Layer 11 of a small transformer language model trained on English Wikipedia (22 layers, counted from 0, width 128).
A neuron adds its activation times its output weights to the MLP's output. To switch it off is to set its activation to zero at one token and run the rest of the model.

Output weights of the MLP neurons that the questions are about. A number n stands for (n - 500) times 0.0018.
n17: 471 530 722 659 663 345 547 233 355 145 393 399 365 525 611 497 480 518 578 603 215 600 382 203 236 543 589 610 445 544 644 430 546 648 511 483 503 527 385 488 552 586 407 479 552 493 530 629 591 537 748 550 589 536 440 615 383 372 451 463 426 617 385 510 484 332 489 710 641 565 462 461 496 469 594 611 503 531 665 594 278 563 456 751 527 770 392 389 591 603 698 657 632 453 327 544 584 531 481 474 507 734 336 384 630 368 591 347 558 339 489 422 527 493 387 569 365 478 628 595 508 412 539 409 587 576 620 607
n25: 451 414 530 451 502 391 518 456 437 485 614 476 573 387 491 565 469 568 529 426 478 494 562 457 554 405 520 543 403 338 472 460 553 385 515 689 343 525 363 454 500 451 456 553 442 653 478 483 359 646 426 498 397 452 346 455 459 472 520 455 431 437 473 408 504 553 382 478 560 526 543 668 547 370 493 464 536 425 471 643 456 502 456 589 507 603 487 490 554 477 488 581 442 520 421 474 458 500 353 487 549 536 526 417 515 703 478 667 501 703 567 563 523 573 475 594 617 384 491 547 574 578 483 572 527 615 582 524
n26: 301 378 721 311 551 592 478 258 482 616 411 627 525 586 486 670 444 421 540 545 247 456 397 402 650 614 422 520 623 637 557 622 471 721 501 570 364 600 502 526 353 505 490 409 380 466 527 491 573 550 562 618 597 574 388 428 348 414 433 393 653 568 253 521 603 317 512 407 542 575 502 364 467 398 608 415 497 513 351 640 593 356 541 581 529 431 232 410 570 464 403 430 520 456 502 495 473 510 464 591 503 372 531 413 600 452 560 493 705 491 482 489 467 369 572 438 406 775 520 650 429 434 413 515 493 525 555 329
n30: 257 552 557 459 424 493 624 457 582 583 555 272 481 323 511 626 614 582 585 572 376 613 468 504 560 441 569 563 366 432 574 563 460 452 544 453 568 457 563 707 575 604 515 628 567 533 516 595 423 631 608 572 616 621 387 543 293 562 685 503 593 572 516 527 545 638 460 453 277 482 687 278 626 630 457 607 526 332 468 480 504 681 306 257 464 268 431 516 481 419 647 442 314 597 355 710 595 382 468 353 368 543 459 508 496 417 477 566 449 435 273 395 379 496 553 492 556 504 572 556 571 776 564 428 603 615 362 447
n33: 453 549 492 570 419 603 469 529 562 769 624 443 501 479 451 486 679 675 542 446 681 466 427 410 566 511 573 550 491 410 664 605 466 488 449 392 518 110 489 312 644 525 354 569 452 831 604 353 407 606 509 494 539 550 372 378 549 446 491 745 512 630 563 632 457 480 325 675 416 221 454 449 542 523 481 478 551 477 576 612 591 441 419 522 655 445 417 531 548 563 518 592 345 642 296 739 468 445 465 608 629 544 558 478 355 519 587 577 720 532 572 360 409 509 559 552 558 296 405 496 518 418 513 601 564 702 616 394
n54: 619 276 437 588 334 290 422 537 506 495 569 502 620 538 571 519 445 517 450 424 536 458 389 470 537 391 422 607 508 439 564 545 627 413 505 536 601 405 461 356 431 539 522 440 602 518 525 538 444 389 605 602 384 435 512 280 353 507 581 439 670 327 380 646 323 593 383 450 915 582 508 636 335 415 450 433 430 515 347 510 533 572 567 603 530 504 678 571 648 466 518 363 310 620 431 552 577 548 448 526 532 450 527 388 720 578 371 240 473 503 361 632 447 515 590 557 630 442 491 377 500 379 455 563 541 536 534 633
n76: 492 354 561 351 644 239 739 402 515 528 587 545 609 579 626 663 375 556 592 394 588 583 553 490 464 524 591 739 292 255 490 630 556 618 402 567 575 376 537 675 539 485 554 473 647 369 641 431 524 544 276 540 449 367 549 424 434 435 538 451 444 677 541 545 328 523 554 556 503 475 513 634 543 618 423 524 499 578 530 559 639 404 396 574 540 343 410 493 553 631 265 477 511 591 567 539 358 391 693 345 555 512 485 618 561 400 294 427 525 359 525 517 572 510 527 543 354 496 619 469 517 513 612 397 596 578 550 561
n85: 329 676 464 502 318 388 663 387 460 538 468 459 390 443 486 322 595 567 540 572 534 647 510 511 638 258 594 310 333 454 520 320 686 610 573 594 381 423 524 458 496 533 644 657 520 431 156 551 570 364 624 506 466 461 619 607 496 785 568 317 493 476 653 334 497 499 555 537 617 266 598 505 556 580 480 430 438 503 440 410 507 490 621 527 399 342 567 562 515 497 533 437 517 519 502 494 366 449 439 491 419 443 533 417 492 414 458 378 526 448 599 480 597 270 294 445 376 430 541 423 527 225 438 424 691 444 447 557
n90: 531 705 542 568 537 605 480 526 462 386 400 332 431 625 599 546 500 543 411 618 630 408 628 574 404 508 537 405 394 375 455 404 431 391 615 439 539 347 332 575 447 406 465 427 370 487 427 587 594 471 548 614 621 467 429 576 571 145 699 521 314 582 502 354 488 580 621 522 310 648 459 242 560 663 517 623 319 721 469 347 560 595 519 487 416 501 782 392 576 253 703 524 529 486 491 470 462 523 421 576 414 314 429 529 471 634 507 491 548 441 550 463 348 521 503 599 542 536 527 441 587 664 305 561 556 606 368 445
n101: 403 539 569 563 603 645 624 597 379 551 530 457 481 389 535 459 479 461 591 502 633 610 512 444 414 669 360 437 524 328 339 520 330 455 465 398 660 401 428 542 630 514 496 350 572 451 386 330 678 508 414 692 393 661 504 518 480 581 545 590 538 476 654 530 580 489 507 665 592 503 683 602 389 541 527 754 440 316 482 415 631 479 508 538 550 530 576 636 752 505 537 423 500 510 597 508 681 503 760 518 373 571 429 321 621 616 494 320 381 586 457 530 639 568 446 531 340 452 533 576 534 562 393 544 337 606 546 463
n126: 629 373 538 578 583 496 613 654 358 509 544 697 384 622 420 605 552 669 557 483 544 320 367 462 577 744 624 706 584 505 460 369 446 433 561 306 375 462 568 732 553 403 566 476 610 672 482 380 398 330 671 604 526 577 591 614 449 283 468 588 482 365 387 571 459 605 600 524 302 405 568 498 371 495 626 428 478 496 526 456 680 354 605 387 615 335 465 557 448 361 722 503 249 632 569 483 467 439 482 546 359 538 570 639 339 337 524 472 542 436 606 315 512 631 549 362 638 453 618 450 583 755 568 557 611 468 548 310
n146: 443 442 430 338 396 436 296 531 426 535 712 428 636 603 432 529 523 479 586 467 616 508 464 720 659 533 531 392 456 441 450 510 608 452 466 549 462 524 550 385 484 402 431 573 520 596 539 555 685 414 461 439 252 442 556 488 345 520 418 520 284 332 343 420 592 622 790 485 651 486 483 708 559 376 400 569 744 295 310 470 499 320 437 424 626 453 371 385 487 572 417 456 454 407 457 409 550 474 622 232 560 525 485 548 588 508 639 413 586 432 556 424 552 567 562 569 442 517 585 639 512 455 363 621 595 610 525 629
n157: 435 457 408 295 412 512 666 522 364 499 423 433 393 440 593 385 405 481 796 569 510 549 680 482 405 488 292 522 564 295 149 400 550 643 491 411 403 711 489 469 544 624 363 533 544 487 382 688 480 227 500 514 343 579 629 350 366 381 424 527 170 656 295 414 438 391 618 305 279 684 563 319 536 522 620 567 429 420 358 290 665 273 544 514 567 366 559 389 523 480 645 486 491 443 477 484 568 541 754 414 421 609 681 491 450 397 519 287 579 495 432 379 462 533 635 315 390 403 395 596 590 515 494 566 471 361 476 562
n160: 409 605 565 511 674 576 596 562 618 730 530 412 591 372 419 374 524 530 380 491 488 479 574 429 490 507 572 509 438 449 400 505 510 652 491 460 434 554 497 465 633 498 586 605 445 522 479 453 670 499 538 424 489 447 513 549 642 447 554 388 361 465 401 530 464 302 545 409 20 402 421 479 445 300 431 585 483 597 505 543 533 282 477 507 566 534 529 444 505 445 548 481 522 380 432 468 624 592 510 568 350 614 301 385 528 534 446 541 598 451 358 477 499 442 656 570 544 514 688 469 478 483 430 580 546 445 332 372
n173: 534 462 542 471 418 412 517 458 509 456 543 435 633 298 542 397 608 530 333 563 385 425 400 541 362 482 481 518 488 349 421 393 585 457 495 612 370 463 407 572 545 435 566 542 408 492 488 537 358 608 473 469 333 462 417 569 501 397 383 444 332 529 511 526 550 517 470 531 852 626 528 473 493 486 481 613 484 410 406 553 390 446 507 508 634 390 427 458 452 498 429 568 298 385 601 534 418 581 598 396 608 549 458 519 430 560 591 552 507 764 642 505 487 591 507 481 499 423 494 455 582 470 529 668 623 493 558 463
n186: 477 441 639 441 488 485 509 532 670 457 300 520 487 534 559 475 602 504 573 466 293 695 322 474 550 591 484 497 493 654 408 436 448 468 442 517 680 319 590 458 271 523 567 530 531 552 385 397 255 462 543 517 543 427 457 578 657 273 457 422 322 329 621 503 411 586 540 438 432 339 490 299 553 557 593 337 545 486 518 430 351 560 513 341 640 561 352 551 693 315 465 316 554 435 428 592 680 387 425 515 605 469 401 278 384 588 706 522 422 407 643 486 504 464 347 400 519 271 425 335 545 532 468 434 419 565 431 557

Each question names a token from some text and the token that comes next. It shows the activations a of the neurons there, in the order above. A number n stands for (n - 500) times 0.0099.

Then comes g, the gradient of the next token's log-probability with respect to the MLP's output, scaled to length 1. A neuron's effect is roughly proportional to its activation times (output weights . g). A number n stands for (n - 500) times 0.00076.

"al", then " a"
a: 500 500 500 270 505 500 475 516 680 500 607 520 642 500 459 500
g: 571 422 498 429 354 477 572 659 478 330 486 506 715 358 478 587 476 464 706 570 469 522 289 643 415 668 677 489 595 660 510 652 417 352 562 567 358 237 404 463 337 488 715 609 687 514 443 446 548 574 624 456 343 454 631 484 641 255 447 453 386 363 669 428 676 390 543 478 477 406 523 286 618 522 612 453 533 599 336 293 592 533 649 564 515 671 703 638 457 516 500 492 562 582 590 466 341 479 500 350 534 560 367 357 485 669 569 521 604 600 572 566 467 492 568 558 380 777 323 413 296 461 525 473 207 607 509 298
Which two neurons, each switched off alone, lower its probability most, in order? n30, n90

"d", then "o"
a: 500 404 500 500 571 455 500 500 500 500 500 500 500 500 500 525
g: 656 617 458 441 333 484 421 734 390 362 213 558 469 809 373 502 553 502 473 573 363 679 698 378 701 616 532 437 436 652 277 466 465 607 383 544 407 374 495 682 448 443 635 557 556 424 507 523 663 561 672 501 503 746 604 731 377 515 690 424 429 342 498 631 474 595 579 482 564 509 475 383 456 461 528 484 409 313 496 516 531 560 447 448 593 255 525 344 602 447 659 455 340 271 543 590 487 709 692 374 557 535 413 532 458 485 407 268 539 362 618 705 317 433 592 388 375 372 479 570 620 426 540 587 502 514 378 509
Switching off which neuron hurts the next token most? n25

" be", then " g"
a: 500 500 500 500 526 500 469 500 614 500 566 527 500 462 500 566
g: 390 541 618 562 605 530 399 577 487 401 497 513 526 617 644 447 408 508 438 415 597 522 677 496 590 341 586 475 358 305 714 382 289 368 369 497 421 409 549 567 562 414 462 510 486 547 492 752 593 514 516 577 789 359 623 499 520 457 635 323 473 383 360 462 126 746 449 508 543 454 644 469 391 556 466 462 324 676 554 514 432 553 449 415 382 288 480 563 518 281 550 552 564 608 506 687 467 410 354 493 686 486 501 592 363 425 578 378 377 263 688 313 727 461 409 517 325 576 559 535 588 564 335 474 392 484 787 590
Switching off which neuron hurts the next token most? n90

"c", then "il"
a: 500 500 500 500 753 500 500 500 500 489 500 500 500 500 500 374
g: 353 371 725 530 621 699 336 611 381 642 586 565 417 452 431 565 464 332 390 580 406 385 494 608 270 453 280 514 489 499 523 543 327 365 517 354 507 338 583 561 263 458 436 485 449 488 535 332 565 672 637 344 360 476 627 554 367 648 285 332 290 385 475 476 486 486 683 487 545 437 590 442 444 462 331 722 477 428 460 519 364 600 640 565 455 406 337 382 284 441 538 281 507 350 364 754 499 384 542 670 548 542 384 393 594 377 553 470 295 645 807 506 568 618 613 348 502 610 554 577 417 520 528 515 417 560 556 516
Which neuron, switched off, raises the next token's probability most? n33

" the", then " time"
a: 500 500 500 754 500 135 573 500 500 500 500 514 500 503 581 500
g: 551 503 718 434 329 541 608 471 491 520 305 395 500 351 391 660 445 401 574 563 639 570 624 604 665 410 719 647 683 406 350 588 400 420 279 602 443 368 315 631 295 421 357 311 724 340 416 407 618 343 601 514 673 587 614 422 543 521 653 502 461 451 516 348 457 719 543 557 606 435 561 655 230 414 428 471 521 321 536 596 508 466 603 459 386 378 507 445 557 528 728 589 400 619 539 553 503 677 484 223 330 462 448 323 491 366 547 527 443 464 555 621 522 438 307 441 492 292 501 539 584 503 510 300 633 683 499 435
Switching off which neuron hurts the next token most? n30

" the", then " sec"
a: 500 507 500 496 500 342 500 500 552 442 548 500 500 428 490 500
g: 334 370 352 564 672 346 589 529 458 317 728 566 430 737 499 513 450 537 522 368 343 267 458 632 500 672 358 582 372 519 570 520 559 531 606 510 449 285 612 572 362 383 349 486 503 424 348 597 700 383 495 591 576 484 554 459 516 376 690 527 834 380 502 317 658 555 335 734 396 601 415 558 499 415 526 280 689 596 514 668 565 512 525 608 473 425 439 473 344 651 499 509 518 472 588 671 368 426 590 413 662 518 623 591 653 501 524 534 514 580 617 295 447 538 591 534 323 661 287 415 573 568 597 444 285 462 654 596
Switching off which neuron hurts the next token most? n160

" a", then " c"
a: 500 488 500 500 500 496 393 455 500 500 500 500 500 538 500 500
g: 455 488 710 451 356 651 494 513 602 545 434 656 629 515 568 542 685 494 713 663 560 528 584 500 660 489 580 333 266 592 500 461 543 520 489 269 307 270 470 662 433 412 468 425 258 431 418 536 576 542 583 301 506 655 663 516 794 298 714 555 528 686 583 453 334 629 519 555 395 524 572 357 716 576 578 596 632 425 463 431 597 429 487 500 506 309 377 392 423 378 658 397 388 506 326 574 484 464 416 553 314 513 582 675 342 548 758 510 440 377 536 327 383 445 577 509 601 407 679 511 548 512 272 511 533 633 509 570
Switching off which neuron hurts the next token most? n76

" l", then "im"
a: 500 500 500 456 468 500 500 500 500 497 639 500 500 281 523 500
g: 517 518 520 536 586 426 455 572 402 540 377 553 305 478 432 368 322 519 653 399 477 315 670 437 563 475 647 661 467 323 439 409 641 584 544 278 225 431 374 422 405 318 365 268 487 465 423 536 423 583 348 621 493 451 442 332 521 654 434 342 469 453 581 588 529 581 566 481 608 606 616 692 398 561 560 665 483 530 454 573 673 294 768 485 763 495 187 555 549 327 476 344 412 513 621 592 336 361 556 493 275 511 564 348 242 548 472 520 353 547 589 456 553 537 543 279 497 488 537 639 673 449 532 423 500 705 463 496
Which two neurons, each switched off alone, lower its probability most, in order? n126, n160

" c", then "re"
a: 500 405 446 485 500 493 500 500 529 500 500 500 500 461 482 500
g: 608 555 467 372 550 589 452 650 331 626 430 492 512 619 486 517 477 559 742 554 589 310 756 633 273 425 474 618 644 351 416 564 501 373 701 357 658 427 510 443 614 457 496 368 607 606 598 499 420 538 360 358 448 653 572 460 559 535 620 536 796 589 509 494 727 681 422 477 546 566 368 514 512 798 458 363 470 470 314 412 615 346 430 470 297 647 506 458 575 579 603 705 627 309 522 453 658 530 467 665 323 509 625 646 506 523 370 607 710 508 344 376 480 664 493 511 690 468 556 398 614 676 578 304 496 571 575 536
Switching off which neuron hurts the next token most? n26

"ent", then " is"
a: 500 500 500 429 500 500 500 598 500 500 500 500 500 500 500 500
g: 597 468 496 484 291 603 276 480 418 566 587 537 603 364 708 561 712 130 471 242 564 637 382 433 615 532 582 465 442 627 515 511 485 535 401 345 551 528 509 358 427 461 257 515 515 639 589 504 329 533 643 412 501 397 678 656 587 579 518 689 580 548 462 630 437 464 388 712 432 456 483 394 543 840 425 466 467 372 589 409 517 661 598 404 575 507 579 646 476 398 665 649 367 552 297 592 528 507 323 428 473 398 616 543 596 348 437 336 397 278 525 510 643 467 420 457 477 598 574 531 276 536 557 551 488 248 361 605
Which neuron, switched off, raises the next token's probability most? n30

"6", then "."
a: 500 681 500 500 500 500 500 500 500 500 500 500 500 500 500 500
g: 453 602 347 365 676 455 430 501 455 540 414 543 381 597 397 587 425 508 647 607 615 309 660 263 417 709 411 416 525 416 423 687 620 546 584 512 422 733 500 713 496 449 287 477 478 485 369 547 512 535 622 460 708 547 531 509 524 126 407 552 551 555 335 439 680 592 627 450 513 618 567 616 482 249 368 353 503 506 662 485 414 629 798 591 330 537 441 529 500 477 537 450 459 756 485 546 541 700 492 431 597 626 570 447 490 750 354 490 374 457 436 394 428 500 452 495 636 338 498 618 732 349 414 362 336 518 555 555
Switching off which neuron hurts the next token most? n25

" +", then "1"
a: 476 500 500 500 500 500 500 506 500 566 500 500 500 500 500 500
g: 474 460 473 601 485 485 438 523 595 410 310 325 418 507 755 445 413 546 643 491 479 536 317 567 531 429 292 706 734 461 606 551 508 455 246 464 358 424 642 401 562 494 694 548 501 386 611 415 451 461 500 595 576 568 550 531 523 532 355 594 320 382 552 495 588 556 601 623 562 514 326 658 497 674 694 573 351 366 524 664 598 474 412 380 564 372 536 503 686 453 368 478 553 416 542 551 481 521 655 541 402 424 450 329 749 481 242 631 453 658 487 583 618 425 438 485 503 630 142 594 97 667 480 575 612 431 572 569
Switching off which neuron hurts the next token most? n101

"5", then " |"
a: 505 894 500 500 500 376 500 500 500 500 500 500 500 491 500 500
g: 493 660 713 400 472 680 707 503 427 464 549 490 414 376 523 586 601 570 404 569 599 643 583 653 478 357 475 627 258 627 559 626 424 553 307 532 700 273 564 642 396 474 796 576 520 608 478 578 628 469 635 340 285 491 498 468 431 780 544 535 399 483 541 485 672 472 509 379 399 409 647 401 592 481 558 343 322 583 557 629 521 654 754 440 491 499 545 431 430 363 537 540 495 468 366 420 536 446 454 284 529 436 562 574 371 609 678 518 486 454 510 444 412 300 612 416 501 491 651 301 415 496 579 189 474 642 639 246
Which neuron, switched off, raises the next token's probability most? n25

"l", then "m"
a: 500 500 500 358 622 500 522 489 500 464 434 361 500 500 500 24
g: 356 347 526 672 739 730 538 563 210 532 594 349 581 453 331 440 538 595 673 643 576 490 567 517 480 431 376 485 376 508 561 390 640 626 313 438 646 485 556 641 406 458 568 342 544 370 570 395 470 366 502 273 616 357 247 629 669 580 292 391 627 551 379 420 349 658 367 530 537 339 654 595 311 487 597 357 362 509 552 509 444 500 536 558 608 549 587 607 502 306 367 331 580 491 430 563 535 720 552 490 305 436 567 178 443 510 422 699 372 596 534 475 570 637 489 504 464 386 541 490 429 524 348 620 512 634 626 457
Switching off which neuron hurts the next token most? n146

"id", then ","
a: 500 500 500 500 500 500 500 487 500 533 442 500 500 500 500 525
g: 511 516 505 409 550 422 655 405 425 571 528 560 484 340 212 637 532 616 526 497 663 511 473 648 462 459 447 635 386 646 520 581 378 452 553 656 387 433 661 587 384 588 589 608 492 392 435 347 347 359 665 566 779 389 598 703 635 473 668 355 453 388 451 363 511 768 391 479 589 411 557 670 544 513 590 398 655 346 740 380 277 309 500 595 299 603 529 491 523 460 604 350 514 678 411 488 476 450 433 486 604 411 401 482 321 545 388 544 553 453 644 708 389 482 531 282 727 576 401 565 613 590 569 509 632 784 447 567
Which neuron, switched off, raises the next token's probability most? n126

").", then " P"
a: 500 503 500 500 500 528 500 500 487 500 500 500 500 515 212 500
g: 342 384 282 365 753 449 451 421 415 383 351 532 585 772 651 463 641 517 417 469 493 401 471 586 703 454 511 390 443 634 382 473 667 355 580 416 558 648 512 197 576 387 323 392 329 595 435 488 368 427 691 750 537 418 744 515 583 481 395 575 359 451 391 339 394 517 579 479 631 455 381 574 449 509 463 413 592 484 420 493 698 564 629 411 457 238 420 722 459 416 681 544 479 637 508 542 614 495 498 616 560 425 427 692 501 468 506 507 418 423 437 339 435 254 487 500 411 545 461 222 541 705 404 600 471 637 541 571
Switching off which neuron hurts the next token most? n173

" by", then " Part"
a: 500 500 500 500 500 500 500 500 500 500 500 500 500 56 651 496
g: 343 203 435 275 585 406 540 486 201 353 885 402 401 669 721 451 529 386 530 623 418 547 462 546 460 324 521 653 598 494 551 723 466 612 550 393 296 242 521 555 565 628 445 450 518 537 703 444 440 281 627 581 400 627 757 367 661 442 494 534 687 447 425 624 484 557 562 598 396 536 537 391 529 584 457 592 573 595 699 449 640 580 591 379 585 563 623 454 339 463 464 413 403 302 482 457 463 602 567 587 580 252 534 579 327 551 600 603 434 469 456 452 375 583 607 594 505 548 488 424 370 504 575 583 559 472 601 549
Switching off which neuron hurts the next token most? n160

"d", then " part"
a: 500 500 500 455 500 500 500 502 500 529 647 500 500 500 711 496
g: 603 519 409 423 549 548 587 347 466 623 621 676 437 583 560 518 536 482 555 502 464 505 515 519 687 343 665 611 461 369 460 630 623 511 583 572 360 24 635 512 750 546 441 438 580 463 436 620 496 325 545 444 485 537 644 398 571 481 646 321 573 306 426 636 573 515 528 422 523 343 435 576 582 499 473 453 629 480 556 751 514 387 387 301 598 617 396 582 180 612 364 644 409 535 524 356 634 330 441 644 338 170 603 642 570 260 546 437 496 530 452 421 439 560 554 478 419 469 413 532 437 599 629 504 609 698 430 586
Switching off which neuron hurts the next token most? n126

" on", then " ch"
a: 500 505 500 500 500 500 383 500 478 500 500 500 500 510 500 500
g: 613 448 319 688 543 473 461 361 459 393 625 587 262 471 530 538 495 432 543 285 377 601 505 586 375 788 440 544 508 463 672 568 483 593 495 662 347 446 585 515 575 606 367 428 514 491 758 513 573 309 365 543 510 618 547 532 499 557 566 530 675 350 430 548 699 629 284 639 544 557 232 602 418 549 474 309 407 481 491 665 396 358 784 513 665 369 299 442 581 451 384 503 418 375 471 550 298 282 676 553 489 558 570 673 366 597 492 419 644 419 676 438 586 449 575 520 428 494 387 440 545 446 359 623 714 713 476 619
Which neuron, switched off, raises the next token's probability most? n76

" to", then " as"
a: 500 500 282 500 494 500 500 498 682 500 452 527 500 503 500 500
g: 568 465 485 509 642 464 336 431 589 536 203 458 617 278 558 515 547 667 688 408 491 559 926 461 381 574 526 470 475 341 560 408 487 500 467 676 468 763 661 603 593 602 526 523 519 522 588 496 386 484 463 531 463 467 317 513 497 604 334 612 518 405 522 420 453 611 352 564 507 287 566 478 434 581 503 418 644 482 373 490 297 372 707 717 550 570 384 378 328 451 579 565 658 459 547 551 618 319 719 531 672 469 531 672 569 662 616 518 665 482 475 706 410 697 450 359 642 445 519 448 271 350 664 451 404 612 491 556
Which neuron, switched off, raises the next token's probability most? n90

" /", then " U"
a: 611 507 500 500 500 421 500 500 500 500 500 500 500 511 500 500
g: 589 544 473 426 659 635 478 395 417 593 595 522 560 767 503 400 537 351 643 664 541 236 635 574 488 430 636 503 502 621 595 663 512 559 661 320 485 371 391 499 399 449 317 434 499 482 577 443 676 462 280 574 495 440 737 436 554 458 568 477 656 560 675 275 337 624 717 677 532 540 529 395 506 664 532 535 524 392 494 562 642 362 620 501 491 517 484 606 524 491 543 545 340 251 513 564 520 692 552 826 467 428 450 531 551 262 487 537 390 697 324 355 566 733 671 500 665 468 396 455 612 429 407 538 594 466 543 746
Which neuron, switched off, raises the next token's probability most? n17